Layer 4 of a small transformer language model trained on English Wikipedia (14 layers, counted from 0, width 96).
A neuron's activation on a vector x is SiLU(gate . x) times (in . x), where the dot is the dot product.

Input weights of the MLP neurons that the questions are about. A number n stands for (n - 500) times 0.00089.
n17 gate: 575 393 419 649 509 623 387 426 364 388 312 557 605 344 298 569 569 478 629 495 432 373 635 723 287 686 359 582 855 458 444 533 576 573 524 326 448 616 495 412 652 504 500 523 434 297 495 391 429 625 689 548 424 550 738 522 364 583 386 482 366 440 451 711 481 239 569 288 608 823 668 326 811 560 169 552 118 408 416 169 500 406 487 423 616 343 320 690 619 338 648 556 85 495 220 551
n28 gate: 258 568 377 461 496 684 580 355 480 680 541 585 423 656 395 278 549 500 377 463 476 443 415 392 496 516 539 271 484 667 481 679 667 261 695 508 513 500 371 598 371 543 645 614 426 618 723 488 250 508 458 601 616 582 524 410 244 442 563 281 568 649 635 616 560 649 426 327 326 280 376 712 397 295 454 218 545 578 512 360 620 809 553 231 653 688 730 549 534 381 705 577 658 508 609 616
n96 gate: 450 333 523 303 441 757 471 426 265 540 533 428 569 672 647 566 410 504 377 484 394 759 340 256 599 415 488 545 712 562 304 537 247 751 431 631 395 686 496 316 481 260 467 670 473 374 520 366 619 545 445 337 612 516 520 527 363 298 442 565 595 599 358 500 590 729 558 303 419 488 646 365 567 268 517 450 377 533 260 377 578 448 576 662 281 731 728 383 585 660 716 607 355 615 625 591
n98 gate: 312 522 672 585 675 316 614 281 709 647 393 279 463 655 424 493 548 385 571 558 419 412 558 530 614 416 347 563 594 747 528 384 235 398 488 460 527 455 304 390 679 344 437 500 447 656 383 570 257 556 481 489 576 489 521 433 569 623 630 358 464 622 396 395 318 438 321 477 396 344 455 550 507 474 226 636 396 570 443 565 533 442 545 441 806 424 598 599 400 452 685 594 515 459 289 679
n106 gate: 542 552 569 171 476 578 479 492 451 573 691 210 607 604 279 475 591 504 440 381 360 369 605 500 516 459 619 603 719 576 422 324 636 465 627 399 564 642 768 385 563 544 475 627 409 508 565 344 688 359 760 539 512 746 484 472 488 567 149 279 303 396 548 714 609 463 725 555 500 399 765 726 332 541 597 335 409 616 520 540 479 407 738 422 579 750 699 363 285 392 650 492 437 591 602 563
n129 gate: 479 249 357 656 532 591 462 621 516 447 637 457 463 666 385 512 558 549 544 397 488 385 528 345 380 582 456 397 463 525 531 631 705 522 355 282 406 513 370 373 287 576 747 570 654 723 721 500 468 546 509 476 374 273 687 428 225 333 449 484 528 379 436 678 426 638 563 628 442 418 359 803 528 852 424 313 446 404 480 358 416 309 642 755 802 431 313 477 431 349 723 640 618 346 390 295
n137 gate: 756 570 529 472 217 352 477 464 504 614 717 468 402 351 579 85 491 623 705 340 487 411 474 290 487 464 461 487 377 810 411 610 517 452 533 272 240 737 659 397 496 470 514 496 410 461 536 339 635 622 909 701 408 160 539 396 549 441 633 527 644 808 709 399 628 633 568 667 610 618 453 403 574 298 546 449 414 653 439 513 482 667 621 674 373 337 390 708 636 810 315 475 692 518 677 459
n212 gate: 526 631 555 443 435 429 625 588 608 577 508 556 425 492 594 542 492 586 265 674 537 604 734 547 338 612 556 358 549 436 567 343 407 296 434 480 660 644 220 528 436 641 669 732 408 263 603 562 374 525 651 719 651 604 367 420 421 302 420 132 25 424 249 332 658 562 513 823 398 527 591 565 464 621 415 406 450 546 331 471 567 553 535 600 352 516 767 392 334 523 676 480 521 311 426 559
n213 gate: 397 632 767 607 266 312 580 344 442 439 651 295 423 699 241 583 553 429 721 447 592 716 586 529 505 510 430 606 462 613 450 638 791 356 577 340 640 417 352 685 477 519 402 721 602 574 232 577 631 524 585 394 533 471 709 644 672 896 703 639 806 700 509 718 698 81 451 625 327 687 523 491 364 582 244 580 631 325 327 590 754 509 599 534 823 595 638 549 394 518 291 555 736 568 510 123
n238 gate: 552 500 432 40 438 440 491 227 406 643 543 478 491 707 544 759 440 328 462 432 628 287 745 456 275 351 599 530 336 483 395 754 433 536 518 404 624 565 415 611 484 289 309 466 467 256 653 153 421 331 655 606 336 680 607 541 619 604 336 474 655 712 300 466 419 314 457 385 504 326 403 303 684 509 456 641 310 526 363 685 435 555 444 162 387 693 513 508 406 540 496 451 666 543 411 426
n240 gate: 696 431 342 811 413 542 577 45 622 537 533 398 388 401 563 410 769 652 555 519 144 383 592 276 377 481 450 477 823 223 261 510 532 420 375 546 354 672 662 279 393 636 467 696 509 346 370 486 578 732 558 424 426 589 663 446 384 519 433 444 766 391 651 371 337 264 367 568 624 858 402 564 514 481 457 374 419 146 373 564 429 500 373 692 352 472 449 443 696 816 380 389 754 382 328 519
n249 gate: 569 537 504 602 460 515 300 508 481 182 301 500 169 485 750 240 556 460 424 623 556 285 592 439 427 348 406 612 408 626 419 458 500 472 873 580 651 690 411 475 322 421 451 634 493 698 467 452 576 726 535 422 496 500 414 647 556 432 411 511 500 353 507 643 626 596 458 504 444 461 500 613 427 406 550 781 749 436 579 500 545 360 545 511 583 438 621 292 445 406 235 444 553 466 448 644
n17 in: 577 465 470 408 708 596 549 448 322 901 660 438 373 392 561 432 548 527 523 516 468 528 312 561 434 670 458 643 379 549 335 472 616 344 513 422 306 548 512 420 553 481 226 342 363 531 748 448 643 624 797 356 496 464 523 336 445 399 801 579 438 600 620 566 642 445 580 245 560 493 413 617 577 536 395 635 247 496 427 329 572 625 393 762 544 426 696 485 546 496 359 691 439 500 366 831
n28 in: 577 448 500 313 603 606 512 370 489 700 260 520 707 610 675 447 367 734 316 515 492 387 377 381 316 545 398 742 481 465 596 620 493 516 524 363 351 404 399 478 327 580 531 500 402 336 474 485 629 561 606 496 827 489 460 565 504 714 522 492 548 607 551 585 556 660 638 641 421 468 486 444 379 538 828 601 351 272 449 337 630 585 599 406 419 604 411 518 583 330 318 372 562 664 769 692
n96 in: 755 442 727 600 553 537 697 333 489 701 726 580 606 555 568 670 574 464 550 566 412 591 475 563 382 580 617 507 431 470 507 455 575 808 391 141 496 578 547 468 619 489 638 518 359 440 704 423 600 493 321 311 514 368 518 585 289 586 310 649 618 485 593 482 469 594 615 254 528 434 399 536 525 404 552 477 478 511 319 514 545 540 647 756 425 302 457 418 623 620 363 736 440 507 493 548
n98 in: 424 787 589 773 260 426 402 462 562 540 180 487 368 604 236 271 413 565 620 266 484 414 626 391 476 430 699 322 496 525 504 719 436 285 474 593 286 605 630 567 579 476 500 463 575 635 296 385 408 542 393 563 601 459 739 432 561 567 626 439 576 592 580 261 665 659 538 658 601 72 410 334 476 442 466 304 454 371 560 613 700 317 477 372 697 585 293 600 504 427 642 445 542 454 565 563
n106 in: 223 427 559 624 428 594 614 496 218 392 310 699 551 781 569 357 587 496 393 660 590 473 442 444 389 680 500 516 678 680 452 448 343 546 575 634 520 751 419 436 530 538 313 410 436 621 481 433 450 508 643 612 404 606 553 402 617 588 455 379 757 322 557 442 728 725 794 589 504 485 574 616 554 165 544 601 441 342 587 415 420 284 456 351 532 654 519 689 352 441 604 415 308 425 722 468
n129 in: 763 464 534 612 492 369 563 413 520 584 788 606 427 369 407 574 582 660 448 431 545 378 484 168 266 451 532 186 604 575 465 500 711 383 366 468 458 662 625 390 469 319 616 337 340 547 480 423 619 389 386 605 464 394 638 319 245 413 555 650 480 529 234 704 427 480 570 492 731 558 268 596 536 914 496 424 599 578 520 436 479 556 721 679 529 540 476 314 500 515 761 485 692 344 484 529
n137 in: 513 413 520 593 357 352 339 436 454 636 334 797 500 746 513 585 466 525 381 475 466 399 571 539 697 319 223 741 845 487 460 401 525 451 442 413 631 359 517 614 532 439 350 450 374 797 492 694 656 632 767 315 562 698 516 431 362 333 399 450 459 491 525 243 749 596 487 509 384 472 528 653 405 500 375 474 555 764 586 310 410 496 693 563 157 496 812 621 332 433 388 524 229 411 517 444
n212 in: 250 371 574 689 551 614 785 358 640 517 535 355 312 509 622 456 737 569 607 657 671 465 660 540 721 596 432 557 440 464 475 558 423 640 314 598 682 700 327 449 345 610 460 657 336 572 465 500 504 425 568 730 741 286 445 618 430 678 341 400 500 549 423 354 615 353 318 437 583 368 716 706 381 395 442 554 854 549 640 547 465 74 525 373 687 208 483 809 523 615 694 401 352 540 652 469
n213 in: 346 418 402 557 692 715 422 797 546 373 453 500 408 246 669 513 386 566 116 671 735 746 409 265 398 487 512 336 479 410 500 483 525 196 643 414 648 300 342 589 708 565 555 375 560 755 550 592 300 356 644 388 397 550 504 314 571 432 492 421 299 610 439 566 721 699 372 422 433 373 488 294 418 588 539 548 589 424 508 389 415 537 520 601 658 261 388 504 298 657 521 544 303 788 562 538
n238 in: 549 691 472 327 353 144 522 373 690 475 544 675 630 304 692 509 539 662 449 552 621 513 650 738 243 509 483 517 380 403 512 562 217 398 463 263 518 328 427 529 533 295 390 301 641 400 479 249 348 513 469 579 530 366 584 412 440 399 475 659 513 539 568 628 500 539 509 818 385 500 718 432 677 400 580 558 281 351 378 411 425 637 557 149 703 470 385 319 400 784 423 148 456 290 384 592
n240 in: 470 443 422 880 508 300 496 387 401 508 283 453 384 383 432 245 533 557 670 364 305 446 754 631 464 566 292 388 410 437 535 428 350 310 359 447 375 386 541 668 468 424 626 455 520 548 455 434 326 760 603 460 423 529 532 288 492 521 393 582 387 756 508 504 229 369 454 740 766 543 453 459 342 363 581 337 496 241 612 630 651 745 674 724 702 472 349 334 747 659 382 488 597 462 586 403
n249 in: 359 528 367 594 720 658 416 529 387 599 590 668 464 777 550 663 317 810 579 516 358 653 759 508 201 375 195 443 655 372 561 359 315 647 293 512 403 619 440 547 400 500 360 520 527 418 596 532 429 471 349 693 428 407 508 442 319 455 477 500 381 381 315 345 397 548 332 517 320 531 427 397 157 423 384 625 492 484 488 377 447 436 428 447 245 536 472 515 288 360 687 538 467 329 721 607

Each question shows a token from some text and the vector x that enters the MLP there. A number n stands for (n - 500) times 0.011.

"as": 371 489 527 525 290 468 492 587 453 457 352 597 530 501 646 329 616 445 607 463 479 435 521 515 507 503 485 336 480 323 521 498 481 739 566 577 326 575 466 469 556 462 435 477 468 636 548 476 411 330 535 573 622 376 639 660 548 548 412 480 627 587 549 736 548 660 414 453 583 482 465 590 549 586 645 444 381 353 340 441 545 506 647 707 486 598 548 536 547 359 511 527 286 702 493 441
Which neuron fires most, and how strongly? n96, at about 1.9

" stop": 598 693 548 514 509 366 604 541 387 435 378 458 452 463 311 244 484 495 443 510 542 577 451 541 576 366 441 646 549 459 502 532 419 629 477 523 560 317 634 401 254 552 495 529 533 721 592 534 504 456 313 517 499 356 594 401 618 654 393 370 559 402 471 371 438 506 463 587 356 168 513 580 561 630 611 401 431 559 493 408 487 473 377 527 504 521 497 597 640 458 450 431 439 579 516 476
Which two neurons fire most, strongest first? n98, n17

"s.": 501 589 462 568 510 423 434 437 606 412 443 532 496 465 451 298 359 667 456 500 418 521 544 541 472 360 417 514 450 357 561 469 389 458 725 470 510 346 603 496 599 468 442 322 554 683 480 428 618 367 443 528 530 671 468 357 447 460 594 320 686 532 632 663 597 289 419 500 589 538 530 375 373 665 577 477 374 608 446 453 555 423 611 566 435 428 392 372 495 472 552 449 300 553 435 389
Which three neurons fire most, strongest first? n212, n96, n213

" Ken": 324 573 514 505 599 327 500 727 507 486 486 727 602 409 405 485 450 389 409 435 306 468 576 473 699 423 352 342 564 456 536 496 457 630 487 305 508 584 512 466 502 570 509 467 462 575 485 542 670 430 513 405 462 534 621 550 599 697 398 465 701 514 523 528 436 429 414 440 508 343 648 490 495 555 499 570 701 573 626 357 693 553 401 514 460 490 421 522 667 544 612 443 375 498 511 482
Which neuron lights up most? n238

"le": 399 496 601 577 422 463 570 715 444 384 456 541 391 578 357 401 637 598 345 528 362 391 587 487 471 398 358 247 540 263 601 669 352 552 498 532 569 476 640 543 461 449 573 331 583 605 624 463 465 524 500 536 515 494 561 471 674 548 463 567 542 411 542 474 446 487 466 353 622 327 436 637 565 564 552 609 619 554 334 331 568 501 399 471 370 354 514 419 541 378 499 434 394 615 491 506
Which neuron lights up most? n249

" and": 444 580 436 580 507 523 581 699 427 309 386 503 499 589 610 442 461 528 301 403 424 493 474 562 518 516 461 455 535 446 474 601 345 540 663 470 543 413 530 378 583 512 492 565 351 789 604 417 386 396 536 550 389 637 487 570 520 655 610 442 566 406 482 449 549 386 495 387 529 568 652 473 506 604 441 503 600 794 459 500 415 447 576 432 429 467 538 365 587 505 558 617 357 610 557 381
Which neuron lights up most? n106

" it.": 467 723 563 602 497 382 438 466 608 415 513 550 493 598 517 296 450 573 511 552 497 534 572 423 521 378 423 472 483 531 641 517 312 498 637 460 433 466 546 466 607 555 448 436 489 742 551 487 601 439 430 511 556 564 651 334 472 447 537 281 659 541 621 534 574 403 481 511 630 429 491 443 465 632 592 454 368 761 536 387 526 399 460 535 302 454 483 320 428 501 615 440 378 509 602 360
Which neuron lights up most? n137

"an": 259 611 495 557 579 511 640 790 507 495 326 636 429 530 432 504 410 543 371 401 399 492 631 576 599 407 370 293 518 241 469 686 450 566 495 536 538 638 441 405 503 515 492 446 492 546 571 603 573 359 580 496 575 472 447 469 757 609 499 536 596 425 588 661 543 382 472 350 547 392 524 513 480 456 621 610 578 462 573 495 497 693 451 491 332 417 509 552 696 484 507 515 419 599 448 379
Which three neurons fire most, strongest first? n129, n238, n96

"ation,": 428 504 609 594 530 455 584 507 545 431 321 473 443 528 485 304 527 561 465 418 510 516 571 597 504 420 422 487 482 448 568 498 475 577 616 510 361 475 660 321 522 600 500 462 467 753 589 488 306 443 470 468 510 535 605 460 573 503 538 406 696 506 481 492 589 315 580 523 594 453 492 431 380 484 570 574 547 903 517 444 478 459 459 560 261 515 511 416 492 466 546 444 470 480 468 395
Which two neurons fire most, strongest first? n137, n98

"iver": 391 513 404 602 499 374 520 567 321 393 368 542 418 496 516 360 566 597 219 457 391 582 446 535 571 342 476 465 611 416 549 555 516 621 609 491 615 481 563 492 329 391 406 382 583 808 653 490 480 457 407 449 554 534 586 413 678 524 447 403 631 541 621 540 543 426 432 458 456 313 445 521 425 498 527 345 494 518 365 484 640 482 487 569 544 567 510 547 564 515 575 276 396 661 388 379
Which neuron lights up most? n213

" M.": 243 493 566 438 422 493 413 660 625 417 556 636 487 519 632 477 387 520 231 512 505 511 487 583 560 479 234 457 443 484 472 565 379 630 665 439 499 380 496 483 582 490 578 418 446 688 486 520 624 453 423 619 471 523 627 416 593 516 420 428 710 443 682 601 495 416 412 322 558 392 457 431 518 617 380 494 571 679 655 512 582 464 349 498 409 526 480 481 589 357 578 342 407 368 482 400
Which neuron lights up most? n96

"ins": 427 456 574 479 430 505 373 548 404 460 452 435 507 408 428 362 377 532 438 412 456 477 561 457 493 378 461 358 485 288 559 481 419 529 573 589 369 497 519 364 418 439 287 412 459 698 575 523 453 415 576 454 439 594 524 501 766 541 476 367 580 347 731 576 422 440 472 318 429 509 497 520 304 559 503 519 474 423 278 453 557 696 440 572 379 631 525 547 614 429 401 430 440 715 379 600
Which neuron lights up most? n212

" final": 477 563 611 405 546 534 556 721 509 410 437 491 632 541 345 311 522 617 452 465 507 536 594 353 596 347 501 453 499 412 443 526 290 579 424 454 395 509 573 374 406 536 509 392 373 676 584 382 546 474 306 532 414 471 507 322 540 679 324 466 347 346 543 576 679 527 472 645 431 566 557 473 493 553 430 696 593 634 533 465 664 488 515 602 400 566 602 488 642 487 565 478 542 591 552 271
Which neuron fires most, and how strongly? n106, at about 1.5

" In": 394 503 626 607 695 475 451 830 458 558 368 464 545 523 532 295 468 573 459 410 521 512 681 485 568 303 418 520 583 458 463 503 428 636 490 307 417 412 501 389 526 596 354 514 615 602 474 526 644 502 366 552 505 485 535 434 420 624 451 429 480 337 485 454 650 454 532 399 489 393 457 594 489 613 445 366 426 734 600 415 514 560 484 517 314 667 350 273 533 430 447 482 522 467 626 494
Which neuron lights up most? n238

" but": 532 697 593 600 546 467 454 465 437 395 501 389 459 543 343 323 443 713 317 403 455 596 429 515 561 383 333 533 404 462 492 603 361 488 588 376 491 405 568 387 559 372 482 520 563 791 563 475 450 339 535 458 526 508 482 393 501 553 560 390 552 333 487 452 461 419 424 470 435 486 557 438 573 557 524 422 504 699 529 307 401 432 445 476 494 546 512 252 569 670 515 575 353 497 503 412
Which neuron fires most, and how strongly? n98, at about 0.75

" a": 465 487 678 474 440 550 652 608 438 475 423 515 647 597 659 317 524 478 430 496 569 432 495 415 537 411 463 554 510 315 601 479 483 574 507 506 415 351 558 454 607 502 503 430 530 746 574 422 476 568 466 466 573 469 487 445 566 763 474 361 605 371 555 616 492 505 549 519 476 355 541 508 535 619 391 416 442 780 473 410 498 591 469 520 510 531 534 258 575 620 593 639 439 621 649 564
Which neuron fires most, and how strongly? n106, at about 1.3

"ay": 494 601 550 616 481 363 527 503 399 427 438 599 484 460 400 462 487 502 481 580 397 496 627 532 593 406 479 339 524 202 482 646 501 499 475 377 549 436 642 566 371 524 578 422 620 690 506 619 588 444 644 627 467 564 509 356 554 561 538 454 559 557 566 592 422 381 461 492 416 299 513 533 592 617 634 708 604 509 537 444 656 624 573 426 539 525 374 506 509 369 433 378 294 575 403 347
Which neuron lights up most? n213

" Sam": 116 549 659 565 501 411 478 658 589 442 474 665 489 424 544 447 393 581 502 572 419 448 529 589 589 457 282 402 531 424 525 625 441 695 407 531 549 420 549 336 573 458 374 392 447 521 418 486 642 404 558 369 548 576 574 515 533 724 465 501 510 385 565 505 472 482 384 354 543 218 507 434 482 486 605 451 589 483 605 448 551 557 505 514 399 635 344 407 608 579 679 500 331 432 408 486
Which two neurons fire most, strongest first? n98, n129

" s": 312 560 563 548 398 495 527 751 397 493 504 465 496 551 529 374 580 438 423 577 416 445 478 511 425 336 426 641 450 617 439 557 289 488 477 630 547 381 648 394 513 658 476 515 447 559 556 357 605 503 333 586 565 384 477 403 527 530 453 287 511 418 615 637 405 250 470 488 505 308 516 557 479 539 495 740 583 497 394 420 512 560 248 440 551 550 397 351 489 298 405 513 383 691 588 455
Which three neurons fire most, strongest first? n106, n249, n129

" loc": 439 461 471 412 348 335 604 664 587 585 508 507 563 555 484 357 528 595 406 341 532 530 528 590 560 446 387 567 462 491 608 637 433 542 409 512 505 363 498 492 580 519 431 611 510 627 693 528 496 584 539 522 394 333 508 358 765 690 284 454 555 367 552 409 397 392 513 553 342 269 504 342 495 555 581 524 573 522 484 615 457 578 412 397 443 639 543 409 637 336 413 324 399 506 469 663
Which neuron fires most, and how strongly? n238, at about 2.7

" itself": 548 602 625 491 502 483 539 446 612 523 388 436 451 545 485 342 450 514 501 503 535 509 488 564 421 562 427 462 470 458 602 678 310 548 501 459 666 387 776 476 379 393 468 459 538 769 584 578 501 332 512 610 704 482 608 422 608 496 359 508 602 311 607 611 472 542 427 513 425 434 442 610 419 605 502 620 405 634 627 508 558 456 338 568 408 600 379 462 645 521 600 437 473 755 578 438
Which neuron lights up most? n17

" 197": 450 547 476 630 518 553 531 431 577 530 502 631 411 627 588 360 587 623 380 461 517 533 459 455 691 403 532 590 479 358 524 456 394 509 596 441 616 528 682 355 457 514 443 504 312 638 507 546 459 459 471 393 442 602 592 461 488 699 353 511 651 379 711 351 567 322 445 489 458 414 533 376 553 638 448 600 532 535 430 496 749 449 366 668 361 612 516 387 598 504 619 478 486 527 407 501
Which neuron lights up most? n96

"s": 362 542 553 498 552 551 398 513 439 310 260 491 356 498 620 263 642 547 508 399 465 488 515 489 423 439 492 376 531 384 574 581 317 527 602 621 339 461 585 396 436 513 390 487 566 591 582 480 359 447 576 589 510 434 539 311 630 618 503 340 422 332 559 524 508 515 366 417 481 293 497 630 323 680 627 392 494 546 450 520 518 511 461 533 347 506 512 429 564 450 439 409 386 695 492 521
Which two neurons fire most, strongest first? n249, n28

" that": 419 580 528 546 502 485 449 526 422 389 359 538 374 557 564 427 523 548 377 489 539 471 442 510 543 631 424 602 353 462 620 478 446 492 467 426 370 506 561 396 585 482 423 581 435 759 637 499 384 383 490 642 638 626 588 389 563 512 439 388 690 373 443 461 589 440 499 595 498 383 643 468 480 632 585 494 435 732 478 387 657 519 494 627 477 554 459 384 450 724 592 599 417 580 550 249
Which neuron fires most, and how strongly? n106, at about 1.3

" deliver": 502 630 522 396 509 465 503 546 493 453 442 582 463 572 374 259 578 541 427 431 476 557 610 515 430 309 548 469 441 576 623 436 543 596 439 571 422 384 605 435 539 508 500 477 519 759 801 529 495 547 349 568 566 330 638 366 615 760 299 476 507 551 491 497 417 482 494 504 472 502 664 442 435 476 486 498 511 688 506 547 640 578 497 565 471 581 429 393 711 492 587 451 490 604 554 562
Which neuron fires most, and how strongly? n17, at about 0.38

"hip": 436 662 514 421 460 575 526 560 530 331 527 536 325 395 393 380 611 555 377 522 564 539 468 605 455 454 453 356 608 374 479 616 358 571 494 485 459 388 620 452 394 420 582 514 488 721 584 515 340 480 500 556 536 560 557 325 589 589 414 426 474 440 668 287 519 466 487 477 445 433 509 519 506 629 535 467 478 544 505 544 562 380 330 589 317 608 594 533 673 352 519 321 394 484 327 311
Which two neurons fire most, strongest first? n96, n212

"and": 465 573 422 410 596 411 524 568 335 549 487 525 428 505 424 384 549 536 456 548 487 499 537 471 453 352 556 265 489 433 619 629 338 591 435 423 287 392 520 510 388 609 512 639 478 521 641 653 482 578 467 490 397 535 556 422 544 512 322 492 791 662 496 429 310 416 379 397 700 304 492 432 608 451 465 475 465 500 561 495 471 426 413 590 457 543 470 294 716 417 470 580 280 650 505 380
Which neuron lights up most? n240

"het": 545 609 482 451 541 470 436 794 652 469 555 554 414 436 634 333 437 658 519 409 587 489 560 556 530 564 371 444 531 345 651 534 335 589 471 545 340 553 524 409 539 530 549 352 370 623 633 599 466 426 435 449 591 388 645 495 669 587 370 511 540 515 706 449 575 368 434 350 670 405 502 548 577 542 541 491 417 573 509 468 569 360 443 537 395 562 556 373 516 313 756 413 447 559 487 199
Which neuron fires most, and how strongly? n28, at about 0.21

" few": 455 698 584 506 535 512 557 757 594 424 377 519 506 572 553 253 531 674 341 556 539 437 486 491 394 446 418 493 440 414 466 605 319 474 460 411 452 487 621 584 398 598 393 415 441 659 458 470 477 581 479 486 500 481 505 364 493 703 468 382 603 287 525 366 491 421 400 545 426 456 633 458 609 566 531 535 724 709 485 453 568 500 591 659 453 599 366 448 421 402 511 485 441 574 683 531
Which neuron lights up most? n249

",": 360 553 631 582 444 390 567 498 493 407 388 453 431 556 536 317 523 559 462 457 531 492 566 547 555 406 414 491 497 483 516 525 466 580 677 515 448 499 610 379 533 571 520 527 409 816 621 447 342 454 560 473 500 560 550 428 532 581 557 420 709 539 521 546 561 347 523 498 570 487 535 453 415 455 574 577 496 913 484 456 555 478 492 507 256 508 505 455 456 557 518 518 403 608 511 441
Which neuron lights up most? n137

"ells": 384 441 594 486 487 549 383 574 412 404 337 490 400 512 631 260 541 546 347 430 468 457 566 471 416 415 556 440 417 421 646 366 454 429 579 480 499 584 542 370 558 429 318 434 483 617 551 470 430 420 434 612 468 443 643 357 613 471 430 377 496 345 462 583 461 402 475 477 445 322 618 589 450 628 729 298 509 596 459 201 493 625 590 544 416 518 334 534 587 534 478 505 349 597 541 515
Which neuron lights up most? n106

" moved": 271 542 607 556 618 424 637 456 552 518 332 549 455 626 545 242 465 574 451 365 530 633 573 504 404 423 393 379 530 502 515 486 459 540 699 366 504 285 593 507 470 385 406 549 417 617 537 474 478 505 397 517 376 542 500 538 655 593 248 380 536 436 414 529 444 480 410 671 542 377 660 621 562 650 521 477 461 676 448 452 436 454 586 509 384 515 389 389 619 509 505 344 523 540 407 542
Which neuron fires most, and how strongly? n98, at about 1.4

" Flor": 278 476 391 472 539 364 459 605 387 623 597 644 515 505 580 381 463 425 446 350 325 496 456 547 546 547 335 494 511 490 384 655 372 780 438 453 326 492 544 303 465 322 566 412 301 575 469 432 569 518 378 394 575 493 440 616 714 448 515 417 605 558 562 649 461 408 387 558 503 368 555 494 427 560 498 630 586 407 515 465 549 554 426 691 488 576 473 349 510 407 577 454 514 394 374 370
Which neuron fires most, and how strongly? n213, at about 0.29

"orn": 111 554 536 404 595 415 585 449 362 409 519 500 527 624 176 375 609 619 455 339 656 464 587 523 540 383 511 431 539 403 475 736 499 527 557 211 502 462 636 611 484 491 384 580 485 573 517 477 703 548 569 642 537 581 527 504 547 656 370 404 506 460 500 522 433 488 437 485 464 493 640 478 574 511 701 439 560 507 499 481 592 425 517 474 346 542 434 466 583 566 519 404 373 554 533 461
Which neuron lights up most? n106

"ices": 403 554 527 450 448 561 401 404 447 473 550 544 368 514 568 427 418 603 396 370 386 533 529 518 439 430 446 345 467 333 479 421 366 553 516 507 436 520 642 427 483 548 439 462 642 723 522 579 367 405 463 625 477 478 517 368 746 483 404 351 560 289 595 495 464 415 550 507 409 591 489 583 442 609 436 474 577 509 342 476 404 526 428 623 273 609 396 452 566 439 464 253 408 706 298 571
Which neuron lights up most? n249

" 192": 543 468 463 629 494 471 556 555 544 556 565 606 492 571 445 447 640 596 323 522 381 489 480 414 679 338 595 592 568 427 473 463 326 505 587 459 454 581 656 434 423 472 516 489 237 687 525 497 408 541 449 403 478 511 445 430 521 654 302 460 669 491 604 366 552 415 547 507 567 399 543 437 515 551 549 541 571 472 459 491 699 402 256 702 387 674 478 338 632 492 534 387 382 630 439 424
Which neuron lights up most? n96

"au": 373 619 642 427 398 546 490 563 638 438 577 614 454 442 489 432 615 578 333 508 512 468 586 540 513 363 417 397 557 300 569 668 358 579 455 588 411 526 553 497 383 483 506 445 314 719 589 559 505 497 465 435 649 343 672 359 684 407 530 531 701 356 518 620 472 513 522 407 474 313 583 441 544 516 441 503 510 688 442 493 500 430 434 622 405 565 551 506 670 340 378 431 454 599 382 377
Which neuron fires most, and how strongly? n240, at about 0.37

" or": 507 625 493 517 396 558 622 616 417 439 343 418 482 594 622 350 427 583 406 439 565 452 503 525 535 490 404 384 423 487 512 559 468 506 549 477 471 401 594 283 506 602 476 616 469 890 678 448 362 436 468 595 514 496 409 484 458 616 670 347 590 390 506 423 539 494 436 391 606 531 551 495 560 620 443 415 482 685 532 472 379 494 356 445 436 544 482 353 702 625 563 533 347 612 503 484
Which neuron fires most, and how strongly? n238, at about 0.39

" the": 533 529 529 512 466 471 520 690 500 384 440 519 534 578 582 338 456 494 469 450 548 511 480 498 561 456 510 470 473 433 580 556 375 507 571 487 413 438 523 446 507 455 489 478 509 707 483 460 457 520 506 512 570 512 509 293 416 901 429 384 604 451 582 521 574 506 532 538 590 386 596 565 599 533 412 495 432 907 460 412 557 626 470 551 381 478 465 369 561 658 539 527 409 572 397 481
Which neuron lights up most? n137

"\n": 718 558 548 698 449 471 388 526 588 582 380 607 490 558 531 310 542 560 444 544 541 502 572 533 535 296 490 436 547 558 500 503 346 536 565 474 413 523 461 414 513 409 454 301 378 584 623 469 717 573 412 555 416 560 577 412 493 493 420 334 637 481 621 408 563 459 503 489 475 369 547 560 578 664 441 472 355 784 528 476 526 452 436 503 264 527 462 431 394 509 559 667 369 582 481 385
Which neuron fires most, and how strongly? n137, at about 6.6